Layer 2 of a small transformer language model trained on English Wikipedia (11 layers, counted from 0, width 96).
A neuron adds its activation times its output weights to the MLP's output. To switch it off is to set its activation to zero at one token and run the rest of the model.

Output weights of the MLP neurons that the questions are about. A number n stands for (n - 500) times 0.00057.
n3: 477 649 480 503 350 724 460 721 375 335 581 494 634 739 830 587 302 585 600 300 449 445 370 501 526 657 635 666 475 606 466 740 579 634 677 475 509 493 368 520 753 171 519 583 298 363 571 580 561 394 474 711 220 569 492 702 450 683 678 623 509 476 282 535 411 555 577 408 399 666 425 588 410 387 570 574 473 493 651 504 277 530 639 874 607 551 569 552 686 678 239 615 776 561 357 442
n9: 204 306 589 427 713 370 598 253 417 511 381 404 289 572 388 573 506 301 670 330 298 508 476 554 717 674 621 606 567 507 558 644 622 605 632 569 450 486 555 385 545 597 684 398 479 395 626 501 689 219 498 513 627 605 793 519 711 382 809 555 314 752 787 594 344 583 360 618 589 785 548 620 616 503 711 577 576 568 395 541 409 346 576 691 186 585 535 683 708 819 498 522 609 352 611 383
n12: 444 527 510 306 506 373 460 636 728 732 548 474 658 366 238 490 468 623 262 485 436 613 321 555 506 364 585 480 366 406 427 443 651 452 663 367 521 482 630 608 614 294 243 661 656 566 481 699 492 474 348 645 697 301 360 692 758 335 474 541 496 376 366 437 587 265 591 478 851 429 724 667 595 652 658 449 776 293 386 527 467 324 562 407 610 640 463 360 576 437 396 708 149 379 528 530
n48: 495 260 606 377 468 489 414 266 344 563 299 533 580 533 818 549 519 468 554 565 433 389 365 671 322 583 729 905 363 599 453 480 599 438 524 515 539 424 734 742 620 369 523 356 533 204 427 397 459 771 249 289 429 287 693 421 514 727 647 590 324 494 287 605 414 390 391 465 384 978 571 539 469 120 570 548 480 258 351 527 570 409 564 400 280 457 638 398 490 725 271 468 440 724 379 537
n53: 572 544 445 613 486 347 468 448 640 547 478 631 520 685 174 173 348 597 252 461 682 452 261 655 396 340 522 535 462 204 537 434 523 225 621 360 621 550 501 740 371 419 381 286 387 756 389 507 458 301 487 528 612 515 469 753 533 436 474 604 627 666 228 617 530 457 846 314 312 599 412 506 398 578 493 590 312 291 686 285 615 609 286 648 468 716 707 558 511 413 579 775 393 277 511 470
n61: 448 363 672 315 472 345 396 420 452 428 335 572 667 756 675 586 349 385 685 426 353 302 565 560 735 352 770 228 415 594 256 509 440 753 475 746 591 472 588 406 447 401 348 605 623 487 506 354 650 429 390 487 532 491 408 404 548 613 545 322 639 510 508 207 743 344 661 401 426 858 448 760 598 221 550 531 534 528 438 421 493 636 415 461 426 575 490 757 403 599 316 371 375 528 478 673
n85: 444 670 502 831 417 732 357 638 547 552 635 550 476 306 661 431 491 302 542 678 487 289 284 383 476 574 452 470 620 755 671 604 588 522 270 725 425 612 576 612 804 470 322 362 509 534 296 563 364 413 367 477 630 152 472 344 635 391 563 185 381 371 617 464 863 517 488 429 316 325 407 407 586 721 471 276 745 544 327 505 549 570 406 791 541 369 269 365 735 310 235 583 641 614 705 337
n90: 535 527 650 302 265 762 626 513 542 511 543 348 842 322 502 536 397 266 436 431 355 672 690 724 730 660 622 545 432 840 732 644 901 438 487 570 687 457 500 548 457 391 620 271 742 777 400 551 647 838 377 341 427 335 554 576 347 420 567 278 223 368 328 423 718 499 179 731 621 325 451 379 559 594 657 326 479 150 502 750 380 382 472 693 256 649 728 411 773 347 438 520 656 494 496 430
n101: 242 613 551 733 428 557 531 316 363 424 586 531 586 334 756 721 364 304 481 594 204 572 457 570 252 533 568 568 471 619 604 562 478 409 328 495 664 684 356 304 376 143 704 502 628 266 748 528 447 467 429 522 357 441 712 638 544 323 362 543 552 559 520 459 513 638 479 506 428 580 685 362 820 465 259 289 419 429 362 439 486 304 406 438 493 242 410 551 498 414 224 388 483 505 668 496
n120: 526 552 411 283 365 399 419 649 732 408 320 354 390 348 451 458 659 906 555 314 511 777 549 283 733 561 673 144 472 322 539 627 381 684 642 476 506 461 459 606 541 673 355 757 475 782 586 648 469 436 588 748 377 294 241 870 215 457 347 463 439 591 382 443 436 495 435 237 225 538 503 482 474 351 469 566 610 532 354 334 604 559 586 655 675 574 487 636 598 619 505 568 515 417 730 423
n122: 446 390 632 179 563 558 563 485 401 347 602 633 533 665 528 442 328 656 541 462 530 366 312 483 582 536 372 646 625 680 625 487 220 286 614 363 434 438 700 685 413 647 508 318 594 357 361 488 680 719 328 722 572 599 417 665 353 660 432 480 547 420 525 460 551 631 448 338 345 559 215 551 562 567 643 540 539 536 466 417 444 558 564 353 371 621 574 575 808 663 721 348 749 443 473 519
n127: 581 603 374 561 424 540 636 500 354 595 401 739 456 268 776 291 457 267 480 667 633 669 465 250 777 367 453 447 325 533 553 513 396 843 534 405 325 723 388 538 704 437 320 480 471 753 623 395 599 409 704 774 225 430 294 357 509 594 299 217 598 403 474 462 321 685 408 590 523 374 698 326 295 334 684 447 665 361 464 417 809 641 350 481 361 498 546 249 445 436 382 350 470 441 285 316
n129: 563 715 404 266 610 478 463 488 598 371 748 465 674 624 467 581 453 456 263 385 445 687 434 559 399 377 609 594 697 312 617 243 398 141 245 545 510 418 353 727 161 677 761 561 312 442 604 505 596 749 470 703 714 521 368 346 443 765 469 769 399 360 494 718 359 434 665 331 387 533 502 674 699 547 679 585 376 535 394 513 605 589 624 315 371 349 554 601 498 600 283 505 395 334 574 604
n151: 324 603 403 342 575 326 229 661 307 371 426 254 670 375 514 499 429 170 410 191 327 495 442 480 566 619 570 598 540 264 677 583 550 478 596 598 394 412 336 532 270 686 441 275 133 301 571 455 857 301 381 612 550 611 612 431 388 612 509 605 473 458 349 641 503 445 299 582 611 698 472 429 379 528 240 583 532 547 340 575 434 492 424 179 513 675 534 511 388 565 563 493 468 339 393 272
n154: 627 439 732 454 536 316 333 698 332 829 683 359 693 584 325 387 342 456 610 626 347 612 673 448 402 452 436 411 300 337 824 299 683 745 298 666 646 722 363 584 536 298 580 373 428 485 425 327 728 329 598 452 282 704 410 456 410 567 510 626 528 693 784 542 604 436 632 478 393 543 664 411 679 627 581 396 273 670 593 410 600 495 258 736 571 440 625 595 606 672 449 411 510 637 525 612
n171: 308 338 745 507 525 509 584 350 340 514 386 192 781 160 458 524 445 349 481 498 509 460 276 446 581 730 451 635 556 614 631 340 662 258 549 397 222 320 453 598 619 300 449 384 193 597 361 650 547 638 476 788 511 768 505 776 591 454 351 433 259 314 584 427 618 365 446 576 601 485 458 455 680 690 578 837 789 446 604 529 473 754 352 542 552 604 500 701 531 355 482 546 598 592 313 556

Each question names a token from some text and the token that comes next. It shows the activations a of the neurons there, in the order above. A number n stands for (n - 500) times 0.011.

Then comes g, the gradient of the next token's log-probability with respect to the MLP's output, scaled to length 1. A neuron's effect is roughly proportional to its activation times (output weights . g). A number n stands for (n - 500) times 0.00084.

" L", then "ives"
a: 594 500 478 452 481 502 484 507 506 501 486 504 465 501 499 508
g: 409 774 256 645 516 639 718 544 445 467 590 747 339 582 389 320 458 298 367 765 550 580 399 667 532 550 373 459 547 410 579 604 554 540 483 581 408 563 585 436 423 357 417 339 519 415 374 265 717 545 509 660 418 730 371 708 521 501 389 621 541 256 387 446 566 556 513 551 479 533 539 578 494 443 280 634 338 624 539 590 566 513 598 480 361 509 402 425 473 415 454 569 677 216 458 366
Which neuron, switched off, raises the next token's probability most? n53

"atter", then " who"
a: 272 594 482 494 514 441 502 515 488 513 497 483 212 490 284 533
g: 290 433 840 205 610 643 397 516 626 527 267 519 617 511 381 471 523 358 390 614 574 412 460 312 534 434 437 445 532 708 660 486 425 480 525 287 543 624 600 461 565 583 412 471 233 630 511 748 520 448 336 645 503 535 401 423 639 382 470 702 495 568 538 574 745 383 606 541 548 436 476 400 729 359 399 620 450 476 384 388 720 483 497 312 591 451 523 447 470 713 538 253 503 507 543 532
Which neuron, switched off, lowers the next token's probability most? n3

" of", then " En"
a: 448 484 491 488 575 480 505 349 498 520 430 510 603 493 452 478
g: 500 650 442 543 578 698 482 390 346 417 509 281 523 414 452 646 545 556 447 479 474 444 310 487 690 330 444 874 670 269 738 382 542 485 570 566 455 367 556 625 522 420 300 670 563 568 565 409 533 446 632 379 524 653 497 506 344 558 643 440 519 693 680 549 434 709 477 521 473 498 756 527 469 645 553 712 410 616 412 608 477 499 592 550 585 247 593 557 272 575 616 422 531 447 718 325
Which two neurons, each switched off alone, lower its probability most, in order? n90, n129

"s", then " to"
a: 492 497 482 418 582 472 450 469 184 494 598 497 460 378 495 512
g: 550 308 275 375 541 542 340 323 573 493 554 544 490 620 647 400 243 420 373 656 367 474 451 670 570 433 555 544 397 529 529 344 436 571 509 516 514 551 355 563 647 650 619 648 444 410 489 229 269 552 692 286 457 487 508 362 704 351 403 635 319 568 501 401 781 585 511 500 616 548 356 822 435 394 614 480 587 661 484 436 392 548 440 608 576 386 311 389 606 771 433 493 481 508 528 531
Which neuron, switched off, lowers the next token's probability most? n151

" act", then "ually"
a: 499 339 523 487 516 435 466 478 508 513 511 500 487 503 310 487
g: 262 634 419 536 620 540 368 288 671 455 624 453 692 297 613 372 759 390 474 573 590 515 686 473 541 214 442 487 507 488 493 539 643 462 526 302 473 523 556 668 423 564 297 393 359 559 438 298 508 504 521 485 544 325 416 298 477 601 619 346 708 587 367 245 547 433 681 655 558 514 267 574 684 543 347 462 387 389 414 588 397 571 469 446 477 790 537 553 587 606 501 354 443 542 610 494
Which two neurons, each switched off alone, lower its probability most, in order? n9, n154

"s", then " in"
a: 501 502 517 444 514 491 489 403 5 527 604 502 607 397 499 497
g: 633 541 623 481 485 515 683 689 391 501 320 545 420 344 541 492 549 543 447 422 738 694 251 568 490 412 572 509 476 487 355 351 373 403 468 637 636 512 329 421 316 571 722 291 419 502 778 547 448 398 582 220 597 515 548 328 481 540 466 600 495 530 612 564 459 304 513 507 473 490 641 426 652 548 272 480 570 537 412 459 689 586 493 573 418 321 273 380 546 442 442 644 111 610 485 599
Which neuron, switched off, raises the next token's probability most? n101

" was", then " one"
a: 499 488 543 487 491 496 500 501 495 492 481 501 475 481 535 469
g: 648 444 302 525 357 458 550 583 712 550 540 561 322 454 417 648 462 717 594 661 227 555 545 496 372 483 668 514 508 525 447 622 643 508 369 748 250 651 571 466 680 410 384 478 704 524 351 497 534 475 477 439 669 182 554 417 586 431 285 359 412 382 652 611 575 843 566 476 592 533 394 500 496 342 627 421 382 394 494 489 478 563 447 392 432 579 459 388 377 520 782 508 406 386 462 436
Which two neurons, each switched off alone, lower its probability most, in order? n171, n12

" Ch", then "ape"
a: 503 413 502 500 500 505 512 498 508 479 466 526 512 500 505 477
g: 557 742 421 533 298 547 437 634 416 782 558 670 552 500 664 497 332 503 450 575 540 210 483 536 666 419 321 514 499 538 499 533 756 462 500 533 359 473 379 405 292 448 530 354 305 653 633 241 538 482 452 485 531 500 466 474 463 572 490 696 801 614 562 574 479 484 567 594 240 444 472 465 541 372 389 513 347 681 609 584 671 267 606 535 393 652 422 536 586 408 334 596 493 746 577 476
Which neuron, switched off, lowers the next token's probability most? n9

" National", then " Rev"
a: 469 519 492 523 491 409 501 493 740 487 685 501 488 507 659 504
g: 530 395 632 469 650 574 506 658 133 572 315 375 503 741 472 581 511 314 533 339 490 744 534 616 419 484 659 229 427 443 558 560 530 493 609 481 416 591 605 692 359 482 523 345 541 651 354 436 617 645 298 444 571 510 580 427 466 702 509 327 258 411 378 390 399 544 465 654 412 468 413 547 396 481 635 142 381 323 486 659 473 531 481 302 410 376 492 435 624 474 452 453 534 611 489 539
Which neuron, switched off, lowers the next token's probability most? n122

"id", then "ley"
a: 512 502 538 454 510 500 490 403 508 508 450 514 509 504 356 501
g: 510 586 630 419 242 532 704 669 392 435 427 485 259 389 562 445 667 252 618 639 573 636 460 652 551 473 340 512 479 559 495 603 301 566 513 668 545 801 534 247 522 644 462 494 570 490 507 594 343 247 530 577 412 548 441 658 454 383 347 534 304 337 489 470 433 562 661 697 432 461 662 517 409 626 584 398 329 563 537 356 393 557 326 401 634 452 585 371 370 663 670 456 345 411 384 416
Which two neurons, each switched off alone, lower its probability most, in order? n48, n90

"less", then " Work"
a: 505 508 500 505 577 515 507 605 497 511 398 298 511 517 456 558
g: 603 626 434 468 317 608 501 600 586 261 562 638 451 393 498 461 512 296 619 504 363 219 435 496 525 374 638 574 780 297 710 440 631 542 460 708 520 637 566 384 420 478 469 452 429 363 557 593 405 467 607 271 403 766 573 652 306 465 638 516 596 472 743 459 608 411 316 550 645 492 551 320 492 399 420 533 414 452 527 611 460 600 669 660 317 415 193 616 612 511 540 546 478 633 523 512
Which neuron, switched off, raises the next token's probability most? n53

" his", then " f"
a: 501 538 542 496 501 523 486 493 493 349 461 618 494 522 426 507
g: 597 632 417 590 325 636 520 425 391 402 421 418 549 592 592 563 615 431 380 664 500 448 415 435 656 563 348 450 554 550 461 409 457 384 490 362 614 563 472 462 505 285 451 311 321 380 385 626 495 630 571 358 522 647 514 365 503 714 406 522 660 391 358 489 543 549 452 241 470 513 547 368 320 544 361 492 196 367 519 809 531 407 529 573 465 592 428 162 837 296 487 490 470 326 508 662
Which neuron, switched off, lowers the next token's probability most? n120

"ize", then "\n"
a: 526 500 541 447 544 459 431 467 411 509 516 611 626 440 499 496
g: 468 573 347 413 382 511 301 450 440 493 473 519 600 435 382 319 770 323 415 513 500 388 528 572 508 567 561 381 303 469 397 364 556 477 560 513 649 661 643 401 141 573 712 317 408 645 342 434 407 547 267 424 378 571 478 646 256 615 288 657 471 573 449 278 475 642 660 554 530 638 502 601 679 416 426 409 537 449 353 563 568 608 788 560 597 301 553 562 432 548 442 397 458 561 365 549
Which two neurons, each switched off alone, lower its probability most, in order? n129, n85

" are", then " opp"
a: 512 384 519 526 724 532 500 501 501 501 501 499 502 458 501 499
g: 456 205 448 508 500 583 720 459 412 596 470 325 412 353 481 546 669 501 479 622 717 773 511 601 582 732 472 488 325 402 516 516 403 526 372 424 296 266 498 444 281 525 632 442 509 594 725 317 536 396 583 616 605 410 612 284 670 492 603 600 425 487 573 624 632 465 367 587 451 510 510 301 379 364 546 591 531 528 221 504 617 450 489 374 247 347 618 336 526 314 537 542 498 551 616 432
Which neuron, switched off, raises the next token's probability most? n53

" began", then " on"
a: 525 558 530 513 567 516 514 488 511 671 470 480 501 492 609 513
g: 175 466 638 567 516 281 544 588 509 681 411 529 500 374 424 480 467 495 567 323 474 496 546 622 325 260 584 658 624 650 467 405 591 555 209 600 667 503 378 403 474 590 403 397 344 548 566 462 525 619 522 640 373 452 479 522 446 410 354 496 828 446 541 386 171 409 561 685 380 461 541 658 524 612 331 637 496 213 537 415 520 603 421 632 404 504 404 616 379 394 543 605 412 555 421 301
Which neuron, switched off, raises the next token's probability most? n120

" act", then "s"
a: 493 359 527 492 511 422 468 487 502 512 501 500 479 504 369 490
g: 695 552 453 576 415 399 399 754 650 571 343 633 679 557 560 465 289 509 343 293 413 528 380 653 342 605 408 646 401 573 615 419 565 500 496 514 247 379 663 405 593 612 561 575 682 556 432 648 454 437 559 594 417 574 478 595 730 409 406 520 351 427 550 679 479 561 521 484 542 483 471 363 504 326 478 270 787 654 382 627 571 298 637 548 416 576 427 291 571 496 532 577 522 465 860 441
Which neuron, switched off, lowers the next token's probability most? n61

"on", then "."
a: 477 463 566 360 457 484 439 501 495 500 480 457 503 531 529 496
g: 289 762 472 542 346 380 521 524 546 635 573 445 347 572 440 399 708 305 510 493 767 521 569 691 494 586 585 411 618 535 403 548 491 629 503 540 458 588 502 526 579 490 403 227 586 456 578 803 463 429 348 487 597 439 568 416 414 383 273 552 439 723 395 619 513 382 420 640 668 473 671 431 639 673 700 508 553 595 736 616 683 452 601 443 326 299 353 548 404 248 495 534 517 554 442 625
Which neuron, switched off, raises the next token's probability most? n85

" has", then " a"
a: 474 451 554 498 530 523 484 538 501 493 509 512 512 505 468 504
g: 516 660 453 555 337 575 260 649 666 653 539 584 415 476 402 709 538 611 508 725 423 567 494 510 481 627 463 367 531 649 566 487 460 621 463 693 358 491 461 485 775 514 397 579 565 511 385 283 546 606 653 641 546 267 495 448 579 392 256 492 614 488 632 626 397 710 647 466 326 542 359 355 436 419 353 551 629 422 439 441 536 700 337 276 420 510 445 309 184 401 630 463 578 475 588 641
Which neuron, switched off, raises the next token's probability most? n90

"ew", then " H"
a: 501 486 500 482 499 487 598 509 499 493 498 387 642 502 500 501
g: 680 485 397 384 525 573 567 494 667 435 407 491 472 577 500 430 490 475 422 458 462 554 458 444 581 538 460 255 524 557 772 283 346 405 583 278 292 350 759 812 801 536 649 533 419 627 507 369 403 563 644 376 579 507 487 560 670 261 646 528 569 392 615 580 643 753 405 367 612 540 564 554 535 557 623 646 500 573 490 625 437 590 458 470 450 672 579 539 751 360 431 530 511 719 363 456
Which two neurons, each switched off alone, lower its probability most, in order? n85, n129

"et", then " movement"
a: 475 499 547 432 557 481 499 499 494 518 497 500 455 529 502 502
g: 749 452 443 616 666 700 566 491 499 387 350 663 512 570 487 606 396 304 489 345 332 559 380 362 420 462 525 503 301 445 585 345 509 366 800 421 510 602 557 255 609 552 281 495 491 577 649 596 530 749 576 371 622 565 557 529 550 494 825 665 538 376 534 387 643 425 485 537 498 537 642 506 824 495 728 402 574 534 415 377 511 464 343 343 456 549 447 561 650 405 497 529 294 519 626 432
Which neuron, switched off, lowers the next token's probability most? n12

" New", then " R"
a: 500 485 501 474 518 500 500 502 562 471 521 491 403 489 500 503
g: 454 271 374 598 474 408 583 402 356 776 729 553 552 631 341 561 663 438 704 344 508 558 423 560 394 350 536 350 397 507 504 377 606 283 619 514 597 267 391 500 604 578 629 473 402 421 447 507 478 663 486 479 380 619 464 325 703 545 755 539 571 496 715 406 500 743 438 423 630 400 373 212 501 594 482 629 576 664 384 596 451 519 371 310 569 337 506 487 552 579 543 564 382 541 253 432
Which neuron, switched off, lowers the next token's probability most? n120

" India", then " Ag"
a: 500 532 487 507 506 412 462 501 489 516 529 480 501 502 490 485
g: 412 385 600 355 695 387 605 410 413 478 644 705 409 759 395 678 359 630 402 259 534 538 288 340 513 392 544 706 621 492 606 454 293 419 588 493 346 646 770 476 519 666 503 472 656 756 614 510 492 433 444 627 493 521 602 358 664 511 664 529 713 449 395 515 299 642 431 498 586 538 455 410 521 455 443 607 418 699 299 377 608 539 502 415 424 472 548 362 490 489 557 520 587 711 487 744
Which two neurons, each switched off alone, lower its probability most, in order? n122, n85

"-", then " Ex"
a: 511 502 507 549 475 482 507 489 489 493 505 462 493 506 478 505
g: 515 471 435 570 442 626 547 334 482 379 463 501 460 678 433 494 270 446 487 487 492 574 295 515 302 688 583 766 489 336 388 568 401 436 500 474 609 420 608 700 562 542 435 303 671 481 198 411 233 622 557 538 574 701 563 368 348 359 358 307 572 396 486 482 429 637 284 645 520 562 676 505 484 572 278 672 444 470 658 689 565 355 459 684 584 428 595 337 322 584 495 449 391 534 371 607
Which neuron, switched off, lowers the next token's probability most? n48

"old", then " personal"
a: 553 498 559 458 502 475 527 500 758 479 475 449 495 513 614 494
g: 286 352 526 488 499 588 620 581 766 444 687 659 435 550 284 484 655 454 487 724 551 350 427 439 493 474 561 552 400 336 411 649 516 295 434 497 508 704 438 424 203 374 655 609 513 538 603 548 519 536 474 445 279 618 637 668 442 565 419 597 581 453 461 592 450 461 636 602 486 495 294 456 613 458 434 473 244 312 443 691 393 412 331 430 610 445 337 136 459 681 456 517 590 500 362 597
Which neuron, switched off, lowers the next token's probability most? n101

"on", then " G"
a: 474 474 529 483 509 539 495 282 504 499 498 492 508 520 498 497
g: 703 441 435 562 599 443 329 380 653 380 527 553 448 386 511 571 567 491 540 532 567 418 366 498 198 459 539 477 538 420 384 198 632 383 542 339 453 447 447 547 531 583 628 376 631 407 661 567 584 645 469 465 661 518 714 360 383 562 380 650 531 520 367 329 607 491 576 500 553 517 668 393 873 581 355 420 516 715 649 706 484 641 424 453 431 630 739 582 449 520 283 680 251 582 557 487
Which neuron, switched off, lowers the next token's probability most? n90

" E", then "com"
a: 510 512 858 508 517 482 547 507 484 496 484 499 526 514 504 503
g: 797 455 453 498 558 539 223 788 540 475 279 638 609 578 316 616 469 530 364 521 554 499 343 650 496 508 419 301 579 275 567 682 603 424 558 506 540 389 657 432 557 563 564 596 602 661 381 462 404 466 622 638 674 401 505 547 371 506 592 351 690 341 501 692 581 582 771 708 483 433 352 417 354 447 219 629 650 534 482 465 408 566 615 578 421 633 582 427 713 512 521 415 514 594 563 539
Which neuron, switched off, lowers the next token's probability most? n12

" Michigan", then ","
a: 500 528 479 512 503 433 437 501 490 459 511 505 481 520 480 497
g: 558 392 473 605 724 549 386 425 573 501 460 423 625 245 445 572 602 710 614 489 619 504 447 430 561 525 377 474 517 550 438 621 386 501 442 640 665 553 667 419 504 529 424 692 594 449 833 562 382 542 508 700 770 610 399 619 644 553 528 593 444 575 608 680 424 248 198 525 552 595 759 281 647 472 367 668 463 479 508 528 453 465 380 202 646 424 452 497 312 510 508 409 471 654 458 536
Which neuron, switched off, lowers the next token's probability most? n85

"ren", then "'s"
a: 449 507 526 511 519 506 492 469 500 638 468 503 492 492 488 672
g: 143 496 454 560 560 732 460 417 669 773 525 462 468 537 433 640 627 503 508 482 455 547 286 350 538 684 369 755 507 323 439 438 570 406 615 639 539 563 442 385 514 485 518 504 384 547 580 586 407 428 607 506 645 731 485 545 430 411 592 369 444 562 542 431 547 471 615 289 532 631 496 481 639 573 502 665 437 630 568 583 551 646 380 563 585 546 735 657 334 779 213 629 511 660 734 591
Which neuron, switched off, lowers the next token's probability most? n171

"-", then " Me"
a: 507 506 485 557 463 506 499 490 487 490 502 451 502 500 470 512
g: 290 522 543 621 332 480 404 396 578 544 461 498 402 532 403 496 590 247 463 484 492 376 467 494 436 625 641 567 523 563 413 551 336 449 654 358 363 562 536 407 690 621 311 369 629 733 416 407 370 911 613 556 437 399 554 389 512 436 598 459 667 570 744 367 603 731 296 446 343 385 534 472 383 648 431 264 530 524 597 454 544 465 536 592 687 404 594 465 297 694 554 613 365 682 570 481
Which neuron, switched off, lowers the next token's probability most? n154

" bu", then "y"
a: 506 502 505 495 494 525 513 487 483 401 500 502 382 508 594 516
g: 491 616 469 807 449 520 466 724 672 503 527 358 675 609 729 647 500 612 434 586 547 487 499 662 362 477 661 663 475 640 469 542 586 406 497 390 574 486 369 694 173 361 631 445 564 478 576 248 364 566 572 286 441 461 719 342 557 399 528 552 473 598 708 635 440 483 488 573 512 562 444 506 438 249 465 442 709 606 588 371 485 465 540 575 684 353 562 265 568 389 429 716 599 463 538 366
Which neuron, switched off, lowers the next token's probability most? n120

" in", then " P"
a: 496 538 501 487 499 554 520 494 478 578 492 521 475 500 499 510
g: 512 772 541 338 336 574 375 462 508 593 569 505 453 571 649 648 414 508 390 654 344 455 353 375 565 347 510 581 587 445 459 415 464 517 240 812 653 271 450 421 814 326 498 659 599 353 656 495 688 341 548 509 497 509 435 548 574 531 463 638 458 558 498 416 472 400 441 758 651 541 240 264 426 573 514 568 647 548 550 516 268 576 503 593 523 502 477 575 500 400 634 491 445 450 548 203
Which neuron, switched off, raises the next token's probability most? n120

"uation", then " play"
a: 498 507 505 499 494 22 427 387 486 499 496 489 664 513 479 511
g: 300 538 318 633 520 472 553 623 298 497 504 546 477 383 669 822 552 562 428 527 443 634 554 557 463 582 393 421 570 586 483 278 707 412 487 682 601 688 480 368 384 545 607 509 697 654 555 611 414 396 333 571 544 460 489 585 555 600 435 571 159 490 709 403 460 398 795 567 612 463 451 553 461 418 536 721 586 463 565 800 482 625 472 521 582 441 587 435 489 587 396 418 203 379 668 441
Which neuron, switched off, lowers the next token's probability most? n129

" an", then " ac"
a: 457 492 514 506 500 495 491 494 492 546 486 480 526 498 513 502
g: 332 395 392 365 580 555 338 643 683 492 412 438 649 354 558 409 285 394 470 479 322 451 464 381 610 513 450 413 550 614 870 273 554 396 549 487 628 567 816 726 572 573 663 373 531 437 614 462 646 459 520 395 619 630 453 412 649 365 436 570 400 338 536 495 648 396 387 587 482 432 468 381 582 690 383 576 599 461 559 643 564 458 526 418 691 436 547 509 631 417 529 603 763 355 267 333
Which neuron, switched off, raises the next token's probability most? n120

"op", then "les"
a: 451 523 508 491 531 487 510 498 506 506 480 519 472 492 478 560
g: 359 721 474 706 538 522 594 357 409 644 598 390 448 608 641 498 567 531 458 554 719 571 389 538 408 412 451 387 439 515 441 497 525 521 553 572 551 574 556 632 306 421 525 570 614 759 493 723 354 353 518 564 371 323 548 506 427 796 424 373 702 567 311 303 359 440 388 360 465 685 474 604 504 715 500 372 561 339 346 481 561 580 858 303 360 282 581 490 454 403 596 525 462 595 470 356
Which neuron, switched off, lowers the next token's probability most? n154

" until", then " the"
a: 468 527 536 513 499 484 494 501 474 621 555 503 500 507 495 487
g: 559 653 402 436 511 497 416 524 511 547 411 605 458 770 561 769 713 602 423 775 499 565 478 445 494 609 461 451 434 608 498 634 341 410 664 566 793 381 423 395 637 359 575 320 610 359 575 584 691 554 587 432 324 375 572 456 723 399 484 523 546 706 505 203 456 388 706 441 575 595 338 545 648 363 251 455 350 555 612 571 442 438 505 660 471 705 580 470 557 718 463 491 561 599 483 466
Which neuron, switched off, lowers the next token's probability most? n171

" I", then "d"
a: 485 486 551 499 502 485 504 492 502 497 500 506 540 489 496 642
g: 500 579 534 463 462 375 433 454 630 631 504 660 588 516 548 386 481 545 436 549 657 626 509 461 470 417 392 665 480 643 83 394 680 386 480 526 566 545 380 472 692 620 447 405 623 624 617 426 313 389 531 567 489 480 350 262 467 479 293 609 675 472 481 487 427 594 668 498 474 645 447 560 362 355 373 512 639 357 581 328 574 416 189 592 395 480 453 528 315 570 561 330 752 749 481 754
Which neuron, switched off, raises the next token's probability most? n171

"ce", then "/"
a: 538 476 482 518 485 531 498 477 497 495 488 718 492 499 533 510
g: 493 503 663 426 576 274 477 658 331 698 511 567 492 500 440 574 433 522 593 286 370 477 622 260 579 480 520 473 584 554 519 587 596 384 575 608 682 669 542 535 654 447 657 609 472 494 469 484 605 561 398 514 740 601 470 420 470 420 397 428 429 614 467 440 647 564 276 687 735 628 403 418 623 865 654 724 380 560 423 562 348 476 380 448 649 258 499 674 257 613 542 545 375 645 488 369
Which neuron, switched off, lowers the next token's probability most? n154

" m", then "er"
a: 498 480 474 486 503 509 510 498 502 503 506 507 493 560 480 503
g: 322 563 504 530 671 408 411 469 497 526 412 422 578 525 542 535 608 392 275 681 295 667 512 413 417 349 663 543 322 626 569 676 468 446 458 558 678 553 291 445 432 531 404 419 534 646 428 687 456 393 457 420 599 537 347 735 731 440 619 486 579 678 486 572 378 735 563 594 452 621 266 698 644 579 562 636 519 567 341 404 316 293 565 379 550 575 397 350 672 363 553 389 706 564 283 421
Which neuron, switched off, lowers the next token's probability most? n151

"it", then " grow"
a: 522 514 494 303 541 421 498 492 492 547 479 538 483 501 490 490
g: 528 458 408 473 681 579 447 609 670 507 389 323 611 508 613 516 447 431 415 580 688 432 370 663 366 360 338 510 482 650 542 567 538 511 543 449 698 547 522 470 477 476 611 376 701 419 441 826 458 420 467 514 266 775 520 510 627 306 687 624 489 427 375 690 497 308 615 379 449 504 313 715 564 396 315 596 533 450 558 662 741 562 565 546 348 417 501 256 319 510 319 430 684 426 496 390
Which neuron, switched off, raises the next token's probability most? n48

" personal", then "ity"
a: 488 502 498 490 532 287 495 475 536 508 453 649 498 519 507 473
g: 680 417 449 395 429 504 351 450 387 454 488 296 449 563 492 633 473 465 379 740 645 621 653 537 370 217 410 463 575 308 575 476 559 680 322 836 322 435 428 449 471 470 215 508 505 198 529 229 653 388 455 442 589 382 436 488 656 587 357 565 446 572 627 473 551 370 393 483 337 439 636 448 509 419 442 342 642 583 543 283 683 407 374 563 555 526 512 694 523 542 536 453 470 487 466 307
Which neuron, switched off, lowers the next token's probability most? n127